Layer 4 of a small transformer language model trained on English Wikipedia (10 layers, counted from 0, width 96). Numbers have three digits each and are written without spaces.
A neuron adds its activation times its output weights to the MLP's output. To switch it off is to set its activation to zero at one token and run the rest of the model.
A neuron's activation on a vector x is GELU(weights . x + bias), where the dot is the dot product.

Input weights of the MLP neurons that the questions are about. A number n stands for (n - 500) times 0.0018.
n31 (bias -0.151): 242421491704690564467623622601460517468303386230189624686676375420500782440465532365758602396528340430400513535399816627420436624372483500481592461372387690539323522496742480484255591504687691322847691599431297516586508500384671325567654472580400440641631282508628488526647345681591520710
n36 (bias -0.301): 617479260690766373382575452771545504640630748549595572368287505429524319428591480728659182875648567382556809569605595417566572552444414489443512640508512500636316389572354569659665308302519462496553457356440637678415356515534397335162409568300337546369293436641504460584579500500554166496
n63 (bias -0.337): 650410282575264426348303726459662330386590393507642700706624622539572379379402531593565483364709414524508698538389626736344354383480686429489467818621393607573538529434496228434330516595317417435698288655475421655432391587630394411561671464275391371408532288533617480093566480701431659647
n64 (bias -0.035): 432650509408427171461541257397568301584546560446410431563492574477655375548343553410603336668675718240591390627424567519580670542198529536355282480421546359641573260649481767628253512700169576543527361605369381560469449621654535555615465443587534331571423542476406496725552504806543450397
n73 (bias 0.012): 566379576253379529360549382430467479508768316598603478466491658302611097288369463460528431477629626717620487397469418430426349479525675413671600362521525387520491643412182610421427500365609597526500379757728975125487444399291284569626543555383728359218517617639663649407596574361440668452
n82 (bias -0.024): 580709433616577613667504527531491842668477261353387375188638660492650699384436689486557258586420693543579097301385417396189464534609392392677460329546327479447518491362543440563374612258349674357344768643595453679594478443540548409574465547491751656598380664184275353700606469504270483346
n90 (bias -0.368): 769628336517518664445431325629800373459518313414462763317514528471487538360585385594412317563492711601590385393387496520258715718545491496496289275512907691367402478517555550438662576496504408491156487733345529553433440715570539509214359313285660649471286574681241664548634526668641692573
n134 (bias 0.072): 258397420338571434449557666483297491608455517656560346803410429402618526452365240629206257424467690724566487540504384785463614496590300461520647615516804467621331278461319651479491657655384706462534621637429396455475444756262727466254487333323385482505080467720568504452686388465474387478
n135 (bias -0.119): 415352495328351393468426815376239712448543646680398715660509445174285561513435369500612689397484392439689398521258644414430681520559487715462537597504488811287513466588553439524324488636504601692708654466585608272334676561555496319620710512690658550472500321798480433513421545297672572492
n164 (bias -0.039): 526580543634727553657655450568530449297483448536575553599479434603610607496367580198556390496800568563386479430403456632394463420664471285383808353328704508328570373561563438363263571481559370654433703312591531724192579311651611448761591349348542476482418508392598660326199508628619562480
n231 (bias -0.169): 386390597337404447616424297458514680524402534408349526705598266492363542276725589513761775482378355396395461557239790676590604354326705651294479569492541463488526474517678653253504429566555625131542381387312381653546185638413538353821458508661496448567504349492797504578504551453685336508
n250 (bias -0.228): 370590477317509545344602406366555542744496413426598465653432628312614657347545859304243509393425642665270607696643500325482346397451496622610466403702371612689602380487786588566240572412536552275407518342642387390496585592623247568436813413642402592268529475539504521369034616267551550513
n253 (bias -0.122): 532657268625491585563484487248395441745571500318403287441554359476500584223349402540198419863533526550602245456603597476229326370557083535644483596268541599444662443431371429366635403409488526689265707718474244597558572409570470657476496611419581478624517766585559732599274436517365413683
n268 (bias -0.030): 553376554193359467493439314542208496518278290596448496725488462626545470650382544551617564453558648519518695508504571332540728536424777607399409698478456562341539239746519385486448593463542312579549629752387577644496627753318605353553519412757518504649578318595582518296549455542485673595
n355 (bias -0.070): 812392633583565786606346415278762424665642386742460472393367905293358205311533517453601274491195663349582551378747406466265320526560402318496840403535775434420467630518243412539558420592538693683674580486472382436469540462565351433360446588378470390551231709509594496528695509627720311713
n365 (bias -0.101): 513480442359239297616303577655373677284346364519435791504513329384364456446598653707523517648492377660535593365451670458513429598449365459635353316609614516473201340504480508496427468587401508355685699379555805419436306542354504330477585587471566512619472830733645317409414382799472326782

Output weights of the MLP neurons that the questions are about. A number n stands for (n - 500) times 0.001.
n31: 573676571419472461454407580639440599739528500492770543215722512449542388718664300486596299655492751676309821536483267404489416492448603545466519575401420380541752527143599601404589481436438549552331315460317535608550298485576523457535430751589446450192462493504431425404511453452624249480
n36: 439482575379229430669578496430536813225405387509621621350626308737631442626397369230330641664415688326366159527505603560542753557438491538458642491610540576601689483597369539419362703429159534550612662621890353299521674500436369373487634464727798504457396615416272565500324491456382500273
n63: 453597653412336488346346672371604438557465419617410443468468322471590496580479620632425555439455507577418493394333263718680543284438578618384463290337389441682318569801544700213531647483626684559447539150416565378466455338372276570588538722656634622675469672554705582577448488378619414591
n64: 481421458568415895496531603607564607443608405594580427301405497388287529433550582440325451436453366575490586406500545602493298514610375651569579662567598643325411534340512393567642614404707560480535566472496598465581654366314466394432520519383442557395555450478449809361477524235464373762
n73: 503546414779718608680585579568474601555383817406520473330836515496457642710615418425500341533533606297415625530656430591475617452640316543389528601549485594521556350327509480620515440473255554567497492233242291689558518400681415407431493431550412580573418372428372421378532235485407316576
n82: 333451600410512402453574511432367155445557680631642525786342343577317432443525256485395657372546429476459693580491426521672592547545516504432575780489798528375535543579604567469554481692522351571576266464296504243315542518381524642512453394418372384446510257774836621333523461452742553672
n90: 222553664706657463406284675267462584491337555818534321375571778711643302667538583504595386454487434684447669068735539574365354440225388540415875463621637063647593550310590554523518299508397527447483422410663491448405415457517620602586577680993409427573488483530441436596332385430198397566
n134: 540651615643480434756535356621678575522447585421496583204512496568417455633489687381616467786622593414496564512483529604428448278640555373594403414387189746440523488379684340546569448482565417646289320159702758627293397246511465441596427536431504535650738461483351335555384636520357341528
n135: 630616548432249487491258562546570552528358703517382449332316757463562325614690654374587249618562728585283406405302456459600426398528444378648537479548452591668389336514677515512770759454556595435652246596297567578596488663928347363655487267553542567701523481459399455456394242665451293235
n164: 531473485551287474464350479437461433654553522638602388462306628376507387508460419554606651617170606515472521737606497543683436467392444634610306656610462586486378576447415441453795458490613496454571259530485398395696392685344423544286602650668427555489637550520507195740666566357298393316
n231: 438598336527657365457732678630720351492536402695571562206463697505609372676520410425509018695583517317483383578585246414395582500657282405734500261626518578738491540405521564614655389394458700723352343675626744427496684316628451720314580371426460460350147484582205524428427424486427513747
n250: 472532527707618409455621371598487519507438224465561787457570356492478482692310519633414608534496507496369335337875536439426500561338427427390544485411636403412458642610443341418782435328323367515500355426291665496362444854525675569507459567240635530545473431557571415708580594682365626484
n253: 383548531359591350537328578726088450358580439601634581492500661487511474678507726539610336390601518473434784555428355496571523443573798658704438296525433387467381617410566449650485631642354344515704276401317754496383459418475309354610530372707462481440622340648323382453688447449614478465
n268: 490527413603492534576489756412630658589436445673536579535485397694551560285662641692542613474496518567593521704599454548240315511359387525536557541570325515364407401550453699460441542487507533600333542347731456314529337503569144448555628369288350779478645399444292484644468223349411533527
n355: 220569457508384391600608474658255672443381488437599479464512294639541822692430481432448732450776541504537463654251471339602682512449571593515144605602246516608590458284697438523558522423453357314333443524568669635611451597443725496641596342355439511366658398546511516511336461488392673322
n365: 371525569433484452796234581586467725596471437476415496417365512491272477344783564518757561279582519536255327402407470470523614691628335420596736448407582411300864465433431447855240492579415496420420653369517543472626341686544408520724563600508591579531327536586449394365504421378519725496

Each question names a token from some text and the token that comes next. It shows the vector x that enters the MLP there. A number n stands for (n - 500) times 0.01.

Then comes g, the gradient of the next token's log-probability with respect to the MLP's output, scaled to length 1. A neuron's effect is roughly proportional to its activation times (output weights . g). A number n stands for (n - 500) times 0.00079.

"res", then "um"
x: 674393765414526344464533641500376496542515494448568424601406369445520563501805380549531600264425422661427436534626612526453492456555425389561427542621376538391629362422361545666538601489433474298587572366498568612494407396266520558456445460643483852794689473335363583444578446404455716384
g: 194422510465393648507467582265581321515593498691747622318390616571329558446409521733369653629540466284669404504448397408583437642571316363701460522513451604435458411706650652553554750406562210544408456465491499415133345661389448620504490613551391561573508365326520580776517785407551518398
Which neuron, switched off, lowers the next token's probability most? n268

"and ", then "Al"
x: 526454477462437527705737454471742443422575504527501521392755447487467389536530357430473259545571524493361530551641250516578595483459454438509445458601520500447467436246232612663541435551594569561416442414589306513467606427413474636475468464467485676544477477496483682535473493555446645503
g: 647414465429297423469529209511385587465451600362501647343423488317465350545438591408662437562605650505698592583240503651694504475704704681370233447772428310581546633518401426642382680560743478409332385636606326536564595413486373583454381689550615460398580364486583257630531707342587564217
Which neuron, switched off, raises the next token's probability most? n90

"January ", then "18"
x: 463519682148552477673702519549522489399437478487564449628664309510400502594483518739584484339470401506501486523519494636585415586484556384505531484256683410473585508443295751525627505484569674538425446378494389489382486443428490416540509599543422434352650511527454541478582409593464593237
g: 417351348333560740405447687521521568420379344594553226666463627217406434401498720424579438438437673523321488544657600512368425580575503307573383498407758806260491292612442564516451381326534618525430207484619469596569526466553519556534783521665915379439473448400557337629635495509495556562
Which neuron, switched off, raises the next token's probability most? n134

"is ", then "ow"
x: 540484669318376504741444467482692403318506584435508625636675346583485430448548437663540330395482542557398574417586453490523482473418496449528410503406382590418513464298226628714510494521481610401470527430460402579458637525479451437554343527544500646654689451533475551446554490656469596405
g: 468651447683493354558538283659472576390527572626673388446399678405437419377691519650609398584559255559371435681567364263544659387455601252768645305544293434589546395561504451586435304369635420528508406329629437663534504516668606179443424523704380566566531646207633356427446487420600789641
Which neuron, switched off, lowers the next token's probability most? n365

"until ", then "188"
x: 566477705374511524719558480540695455383504524400388579608657421448329512526598527521516335275654489567435534512478344605694442430543426524385455462381571461398568404272234676558543419540566481562514571433430313497409448472447408494600481521468398576590638577484577574550657514605485664385
g: 437431436327511697507514487568427628475431374793692331663483468437559425446504464476636228321499456439493460542423684413528353366651691604566263446493427360645819603803427560489532368324591464622363209882588566470545407486589648273371516631516606415493534488710661391444502600391437246443
Which two neurons, each switched off alone, lower its probability most, in order? n164, n231

"| ", then "("
x: 522398555290374541835554534424607509376425561388418495540640373461419491511607495561550403346469558483402479567637520655543492520564421506413481552428519399482602587373202545573509500460534641435441426437512329482429628397488469542518432627527420632660674486448463626498514538582446490401
g: 482460572293694365449476245531807572495626544520532630401606289397606451409392514670404320609695138664497627619663284435459414428387762551518437524627587506393266447490519600628619371657564399322728619335282299577579435695472730427447588620576340418383427467564414491308642452530610593494
Which neuron, switched off, lowers the next token's probability most? n253

"sh", then "op "
x: 475409658306517566636610767672517607393502370498689424289514431529536591610582271475551337278360326517310642595781587526603393371582560278378541488608334398478536382436422565552395521496607336502491467392519418429493499516460525383685444510504373674696769497378511591534552597655488548452
g: 622594240640708471566533673567568378527496510590487335709642570358578394357727546496605582490415669471445433533496396469580522326439674375090676371505405419579750435510552432213422229778491638717524432695490542389495460119586368324493523712444449509516578563513430592634382395506474387468
Which two neurons, each switched off alone, lower its probability most, in order? n31, n268

"re", then "min"
x: 518391677324538358597494665650549539421519385387493540518497311426559533637473413524759646265207417533327574545730559574494558608504432489684449614559456518305552494370401528634473511460408334559513391333535428424491616497355557338468424623474401700756679426564524596559456349647462520477
g: 520326229581697618436449287725749433574299312372392478462604558510724672432348498527796624712630597474458620516607455415394519405341579593284515663516493477541268283346404425508751639512550405609417646419616489479360719390643458490663462505310522504336442720471399641444550267426307583585
Which neuron, switched off, raises the next token's probability most? n365

"y", then "an "
x: 485478551436457569610745607733674426284599533432547457317470481460489661469460453389502340235442355554360562577643295510437504408478529459445636529632252391483480489533453459663354589481564607635462295459647573495595582472414666609606510369603575659558518493434223816511425391505404413352
g: 253371297441461698516448513517323283364525749440408487832347235340420484677463703402515622390668617643608461497729432550433433319442386594434670518498527587656308703465549590472594741765590394543439590430462486439406375639481601623531394637724288670570473351341495467541321351543311520565
Which two neurons, each switched off alone, lower its probability most, in order? n82, n164

"is ", then "also "
x: 585487678297394504737488474507706388350503560431494628614653328574504462474525423655517329380511560540410584417557452502521487469435477449517439521395362604429504459281231646721475534521482601401454519405444406606473617508482457444527325517537502649660672448507445528447541505679469625409
g: 635674511462444295590514392198302668330515538574642463623431412454624218361397662570695523323587537309371440245461497394648549571518544533677585660748332569607646482588468503398437411507612522386243631491464544491411777527720539388614616757453301509541270683588500323533473510267385640426
Which two neurons, each switched off alone, lower its probability most, in order? n365, n90

"s ", then "B"
x: 466535519310490490742567588542724417428573518488463535393734361503583438520574444602531285485580506423418529587698388554421413491474397402467473530426429532414542498248130565603594553462558633445458476436488386593553589455521465468496475453495490602587619471534467557517509491526543533422
g: 650104340522281631475451208551552381343478657507487387538551493515287396674620674566869532560525441308379475469503522521648593576681669604239487400638435406590571639475349463597239455517702471535474364697509389461445708449287327651411523638699607504500576560358409572418667523446643420366
Which neuron, switched off, raises the next token's probability most? n355

"+", then "6 "
x: 498339733394519449645658618397563421352503547446452465545576355539332439678626617606517397456433459383403564586519568638552517561497283470374425728415347502437606592318339605528296495571465551477507403405772308576550625409425616559504572541530397676614632525478544581428456446603397423231
g: 425320425289512336448372227631646746654485671818576562658482576622534561584347475585236440259538526338549441713357424420648541433549622364476497784598447731558516493402331363755509397515525563757449521405424444419469544335417354434815351432388551369460476378564495619384567355566526688625
Which neuron, switched off, raises the next token's probability most? n31

"et ", then "was "
x: 530536465261396606744581595485727460484536511505519556315778382511578401485546453616538294432630530420394418582675330531567452516391473462471468453549426483485580476256235612650570446484564605461489409369537380476518572364573432450490482506527565505580643516510495582449510410509497649400
g: 626751435507629458463402671451477391467444707316343582489561573478396696667470580300558504483182427428474564559621334465886483489563474419779671533396629381419568339445517470272709492364379606632646625562234512632256600529494614503541453486561555393338412315420369250375507370572656714662
Which neuron, switched off, lowers the next token's probability most? n73

".", then "5 "
x: 553405642351502490660523539548489573363530535520458399716637477487449461721549542593490364336453522353365609519789450488456497446550460400414499664555261408414569452363299606497436417677476569586447388452580503520451576385417423483623388607627561515632921357565561550368538588569324527277
g: 608493477384571318520554418533671673818431486534526470298467498641589655544189523617331404384688360310520582539539530488635388571648283589652408581566550711337481466671591468580457514519322397517325682123598381575444343233296593543738384582385504513573590320625473443730425296449663494590
Which neuron, switched off, lowers the next token's probability most? n268

"ow", then "ard "
x: 654485535407351448574645551597564463586485440480611491471587394453398460570648387444489460607531421460564593531764282469538489544495528375588618534428436413356494455303413480640396359513463666459376387310603477395748552335176555477438569347409525712779791496594338532582552468592579578532
g: 786328479370378357446539654420494591576454526439437419341633493257399665480487529496441503374769597466565496573358349742393502491550442655385562200208373435375631565631506416667471332420533480701706621740645466728715462489570538702539436443558415462482396267482662437340585451642765349279
Which neuron, switched off, lowers the next token's probability most? n365

"| ", then "U"
x: 531414541263346609794522512451607521390459552418435502519631345478398469581641484594597425363454574479389439596673512627570422536561498526406463567472496377510584564345205579583480508464543670440442408437496383481409661403444452478508388651486440623629669498462472606506517529531477489351
g: 643289482629319602474432336398578343726555587312550731464588437474479556320453388337410532522674295604472585653594569276382791493741622440425513461646277655626353379389305496511412507323772444416364653605528541510519654588389801303446346595539512428710572299380543679548400362403581577579
Which neuron, switched off, lowers the next token's probability most? n355

"f", then "is "
x: 483537562436603712586783486478602319350603446448703294308479497468417462511364628550474257377403428604442478477732347467675440590521349290502412580484410454481633389509402524727423512555508473731365450318700435591568559426589534517516565488391442663649670359431259603533403599499690614420
g: 585631701476498365560525693400663646566544566313559559521550615492537233465360391548557527620316372469553678439398473425520478624194504628547623393594664589646372245419426651470710291696406448439465236527185526506534351646592415481433456616614395509330353379645457466561513406499936689310
Which neuron, switched off, lowers the next token's probability most? n164

"a ", then "u"
x: 593401547298399376713575476472692487430462592449494545472762343604467604418458329595589460405549478486406531499601546560501446465510474422397528601488477527444521448237190577583540549451410521412474523356536422577451619514541410507511482525504550566618727406531487599424567557634452650312
g: 396653854464557611561366580398722450539375496636376564565500457519463110307714433344528409668537533402490457542624603373569736797543676341588527492431573617483326508534466568407479477546707583273384259420480571362313336644514493631484274659639192469731497549327493521525318556535465433505
Which neuron, switched off, lowers the next token's probability most? n63

"h", then "or"
x: 594610504399525718606675553655507428427471442531751397234437446319466524508483401534361376559461408536454496573639348525523429511494417284437476543523359477593398410523489422542633484475618656602476483416849422580358664272612535443562326443540335641710619611395357690526428590627595492292
g: 626328523391163370556591569703627391327372578579539412545593564362367527737655230531335523497589629511207429532601548477551370547650534369184346408535573511295521499582632551302557519312624807492562623447434367490569521523486564356723583476597624521635525368389324557557595732681205606454
Which neuron, switched off, lowers the next token's probability most? n36

"on ", then "21 "
x: 583447628322560393705561543467721433475509493436436633535729334548496456480544545590501403391516403461419523554674519593601459449436341504377416558424460486400526485318202521622547499523434483512556521327423331523419546394410408442616424546603539599512689497541503678459619518585552687400
g: 318594364414469428483502682402336534411286483677432322695446544400356515641686578627624697344361535317661501342386563528659281354487613580457396383253394434581570711685591628595686419363461431591437585758684553418378424450730349580683514548583740679246622480486574399383506639277450391369
Which neuron, switched off, lowers the next token's probability most? n63

"0", then ". "
x: 614525555333406499689562530375611374446634509539605278440614408449449485646551438580498342399580540563343529592726432659474513508540359464520497596410342445552643423256482505615548351504468637731311491596679419668452440241464511461376574560515518490509786473456301639375536409597307552424
g: 539533619513561437635367582522495607636164572817168502434483596655371971545324539380607477486455508688429535616433545577334487584480394705799540569243506487637633299547443535462601516265415575561358689559474440392407593501284342606628388476399419419512330453558482439586569391256499498522
Which neuron, switched off, lowers the next token's probability most? n63

"with ", then "1"
x: 564519620316524469745506490550748468452557504401445610555725390465502461575581386496546349395497473558370539522614442575503513510460380474396464533506460545384539468266184540561524513461651459508524492398496269449510599455433407520548425443509501613606651501479484720495598514605419570403
g: 261577670492585544621565638359213548409533732729498076671578363542354552377580477471676382525422628581566495352417521537247503646454379542486600529462395247652589395555748654441385362351453494672381528574566445633537469313488369406549594460569440759466731618430636442337613637355267595435
Which two neurons, each switched off alone, lower its probability most, in order? n90, n355

"a ", then "re"
x: 573418589285370384722566500481715478428469602424490554494740359575520571445469305581570442392518457492410521504611532547532464492482482420390504596470469536432551441206199573598570532473401521434465497409531392596421647499575431506484466564517530574592697419538531612431578569630458592320
g: 525375469403412570468537445614512288486438422268859466420336533684555525406421420779427645625760440528512498208411517451520317204407429392406627581490664625209421329519428538697422316598474473730376479520670473662783539531667345423590632579558590470507473268626424481498355674632673544484
Which neuron, switched off, raises the next token's probability most? n63

"o ", then "| "
x: 540434410389452465696635534512707397472610627543506580315817472469487466482549340672548404541550491426482437579625287558505431501382404439441575500583416536450550513234188552598547530456534648488528462441527324596436572414516492508513378509497518472628570482517286527451561561570437539430
g: 446637629611628415621416642547340440445618387584608474422675471401603682655701197517403494541357648481589610629409441240516426384401415311480535479598601583364469338786606358527631463555454416438316591158451474602558356598497531355570706409426758539363374489370283368479654449822514774381
Which neuron, switched off, lowers the next token's probability most? n355

"peri", then "od"
x: 587534788269445471539303456572400542451593311397520470508469407437659560660673592612619499244412424599458447546763404554606619620272513311402354681446523474422566426419434485596507372478681470503533295520480341627625477467365532622591359462660437512831579500513583544441562396597426575404
g: 551736371709249445335524454636319661349647567435380414339412646319538341312316628507761490504522584504469461457588464612601724438492579537584596525388269371565596464447442625719719706353605356623617429549558345401416593325612351503462427810465368473633180760438664515477541464397543450354
Which neuron, switched off, lowers the next token's probability most? n231

"em", then "ale "
x: 598442769442298505514770522733493414471543431311595483669447478365492593683318492421380501327441432584399523507679388475635282592306354409472604501516446546425501460619521544595589468404570408415411476337699376457469592509701539588654519562447502631850809408519367591376652351420424454410
g: 679570575613519491507351617510395471205413478353555332402460471478364562373748350392668497546278430462439373672617643474623475411499602305606629861735440617307314400590714434538262471230673546671482420461424497441596497641410551452476338720396321559831648606368454460536491546555458396683
Which neuron, switched off, lowers the next token's probability most? n164

"A", then "ir "
x: 540326621449308428558460523589708484483568473408505297458598497531353659458584425574651410364301465611321550467672569633548534463579318441439676550530235547376498509281393553701566428403502783524374402437614452449559532473490459422562482617562445513759407402391382721373691608533534530371
g: 417443414549311552479538554658414658574550583357418413399327681311395420838461329374522500501212568648576380546581434515375184545498643530585522574580564451522449177339633627642599551387624239560487557619539584654462267391551760448731488421473378520606528730552224384556698624550659381379
Which neuron, switched off, lowers the next token's probability most? n355

"men", then "str"
x: 596555651429525335619575577481445426499564470405376414637510436395361582604565366615650359315158432429362410539739585518695430492399250451527477613524301466547537479290417526555396531535465619396405414506603479499583331444560401684547427525599361578804795615497416441483618690591539519524
g: 493097795515554592576747465529675666310686523497531540268599577526520594461310465470297470387226259595367502560443629679514207603204453507386636384486496596629629518335358446655543671667329581672520485405731468536718518595322470525446433484391622536383385332521554535542489393504588501568
Which neuron, switched off, lowers the next token's probability most? n64

"ing ", then "a "
x: 516591561344489505760602532462670470464521509457394481494760341541546514522576441614511412413621500537403544544652312537488467503364414464444519503460473511392508467212127507550487497491597559490528538389554401570510558371469504539482422462487492556637604514505503547518581492625502606350
g: 507470428423273540421514511650516385355585333308316607832464404461340309638692561362386626305512507628571519526463680629668708420600355659335471581393603601416451548588580679708374702565595368437530548409593371191355507481388320645512194441592584501633576376462549534625619560768266555356
Which neuron, switched off, lowers the next token's probability most? n82

"er ", then "wom"
x: 466458449335490446773658593480732419480532587496465532371776452473640453515523364601636367445591536440394462542656431501513521440394406404464478502477406492424564502237205534589636508524566611436559425360558350502528472371504420477518455506497509563578621500572418554419533494574568569471
g: 464378612675572773444508362323411649652523445339437664251595192456556380487330556468304705633298435563476767265591539482338450484573400490610477563560553371673346543298588276327504507609611534495635807494250445601561606909476468600470430446463611514538553472320578443563568354547421528593
Which neuron, switched off, lowers the next token's probability most? n64

"Roy", then "al "
x: 527365760215445544548538435674559632521791512420518542656628458454499524534712299562633548219516431456276429551778436450522426511516477623570556582583260382487465457335459555627553410446386732524318342510612458435497445376443562529736386423651463516685571395439461477338599395497501540454
g: 411481383398401497408449780480477694585535210436560707336427374699682205561299314593488598535432383390432381458579373356458366665524445696606467709406567599387748645564647515620749510424507271340661384567504579293583508384588644445624601384707292290473363479582455416754533480623582482517
Which neuron, switched off, lowers the next token's probability most? n231

"ame ", then "and "
x: 503455531245403573719587528478676423475530454504569604459696341588519544479504429562505323338558470440378561528590422505496502471370309398467560477484519467480522574247150654646502441448533723526499570433414447588584564472501447403473505410517515645630579495496475566558578524549530563448
g: 664624630379431579472560356429392499396317431637297283362539433397357607495491411525283538492506656780674419613705525647364552664265615441575601575526442449766480460517341259472803686497391714453523215511301511632427607464492555452449390569574365406447775480450376800394650307576490484587
Which neuron, switched off, raises the next token's probability most? n134

"became ", then "the "
x: 477387629386351529727492466546680500386548622338467627631709328555456474533655475584552389314567537582363511521553457433502494494446398435515442476401419558457574434203222620588464476502543578505543557483401438448498550496468443433555370405526508614621707551452579500550555498678444700394
g: 631601395550612665610598476428495365664570597183375641435579406415519473698345409479374399351534338610682718763426600660523673521327503787372328552563406612379637498450484478427500494566598376479466639442299586402491359585393274496422160557712265525352498507474440435343628570367763596749
Which neuron, switched off, lowers the next token's probability most? n31

"inform", then "ation "
x: 645378557347489490539500609696384364578572456568424499386658388414491430687635225500755457298462456524341487657607539444609425402465248489581549460554292468409593535479537465689534353422638365477462435573386509576428463393471404590573388444667320530912548542553523539653704429553447584404
g: 404516360561559469558601458517365470479391464431316176419795689378461430601573412522656435395428573404653664806451571259629709437494643495550474601602366501392587390392519679346356609124589755540433678475442608677408562543524590547329489617405482322360667618422588558453304607662609306261
Which neuron, switched off, lowers the next token's probability most? n31

"z", then "ni"
x: 604338502381474487669592582697654322606513422603573440124498450448521475487651365539430329527480384449523415776767311446559428321440397395473464511494283552625712436477474572674517585440634555534422384582689609489491570367324476597588441429389476518716607433445335544400540543546432568444
g: 643473597667651543530436186502371435455264438716359253661683264548711377448477519406511474592485453536509492533710562631454373602399494555464449647392524220700404589619440486490554471406717598292647534439513175410421729515603553571410515675547653753396645544602477517412244614421207461357
Which neuron, switched off, lowers the next token's probability most? n36

"people ", then "av"
x: 415469620348528514717485501435622484440545597547463583471749362518550410452505415667589395468548435542418605580644310596490401437537549422473484501419513510454480457236191622591573468478483696450525385354543440545472521567505520380565500408397512642725704434558486371474466461595568535396
g: 444361689508732482378431480275859366605430472526404435391389464685556377519697549788398557557440408412449401492536533234468726479564611424722570520469345563601416273603500182435395423580532472448410740466605582841382607464608387121546418554561351365555494594502628633595545561428536548343
Which neuron, switched off, lowers the next token's probability most? n134

"\n", then "M"
x: 552504590328317497750554577501545438333519484387477511595662255398421412419604463604562389333541517439384561638572438527450466475484551437439447624501487494393575608298195593575446585601555524551384512398634429509417514397504523446538628630510608563470663480399480545526649497626554560387
g: 714363427345332422446450499599642613316359593353601577369457568598497624635378519674448615453595652756449630507264516469609849495535560403453422203345544611493220480360451414336780494452562645534597482536435393451501626429396354584484308564599492521749431202520761649426561350351703568402
Which neuron, switched off, lowers the next token's probability most? n63

", ", then "Sec"
x: 538578615368356514722540491478622525363443561504428507594707307465431510515553451647575458396543470545328486626641545571530512433427546488516475527413444452448557416217131610511509511518554608557400397428508286512445612477481442473599487587587542571586645431516465581534568435566485520460
g: 240299363593459345400518451514671516502404450275548316501526620405589339561606439690762438587468529440719401421502472515491548533742655644280454434480587408489554806625332465659379252490651462322622277768646374292495563488438495413477468595607606554423603531751479556732623637306350268424
Which neuron, switched off, lowers the next token's probability most? n231

"et ", then "A"
x: 485468488292418558740526591478737447528544526541518532359743458489572447507526461554573313349676476397406430557732369547588507574357478458446516503502503476509578473319187563623555412507571570408516461399522304497580613386523402434566468493487498547615609516508432548455521438538430635402
g: 585442551509555393608501504586741408253450480599573354697592480334374508705458460610565504376567627498502423649719444611269563477674406599480673711577490717247592593293373460527630442429318761597519459285454438537309384120265491550477394637759619589419698343369357655357401469447522513470
Which neuron, switched off, raises the next token's probability most? n355

"with ", then "it "
x: 570547643347449467754495513506680489461508534394401628595726351509504467556531390529571346398507514586385507507615411555504521517480356455432461550464492529362540459226177551556507543489612453524545532390511275468473573447491422537494443443502527605596651463493509681517617527653456536387
g: 539869776570563394534540699659445500325376393391419510466359491467428675662492579598380345289400594411426575417586358671374307491408381669547576248364630556411563394444552723345510499532527487548549807481410547794332473307598251578638629413482354457497409454368409294580550429655750640610
Which neuron, switched off, lowers the next token's probability most? n253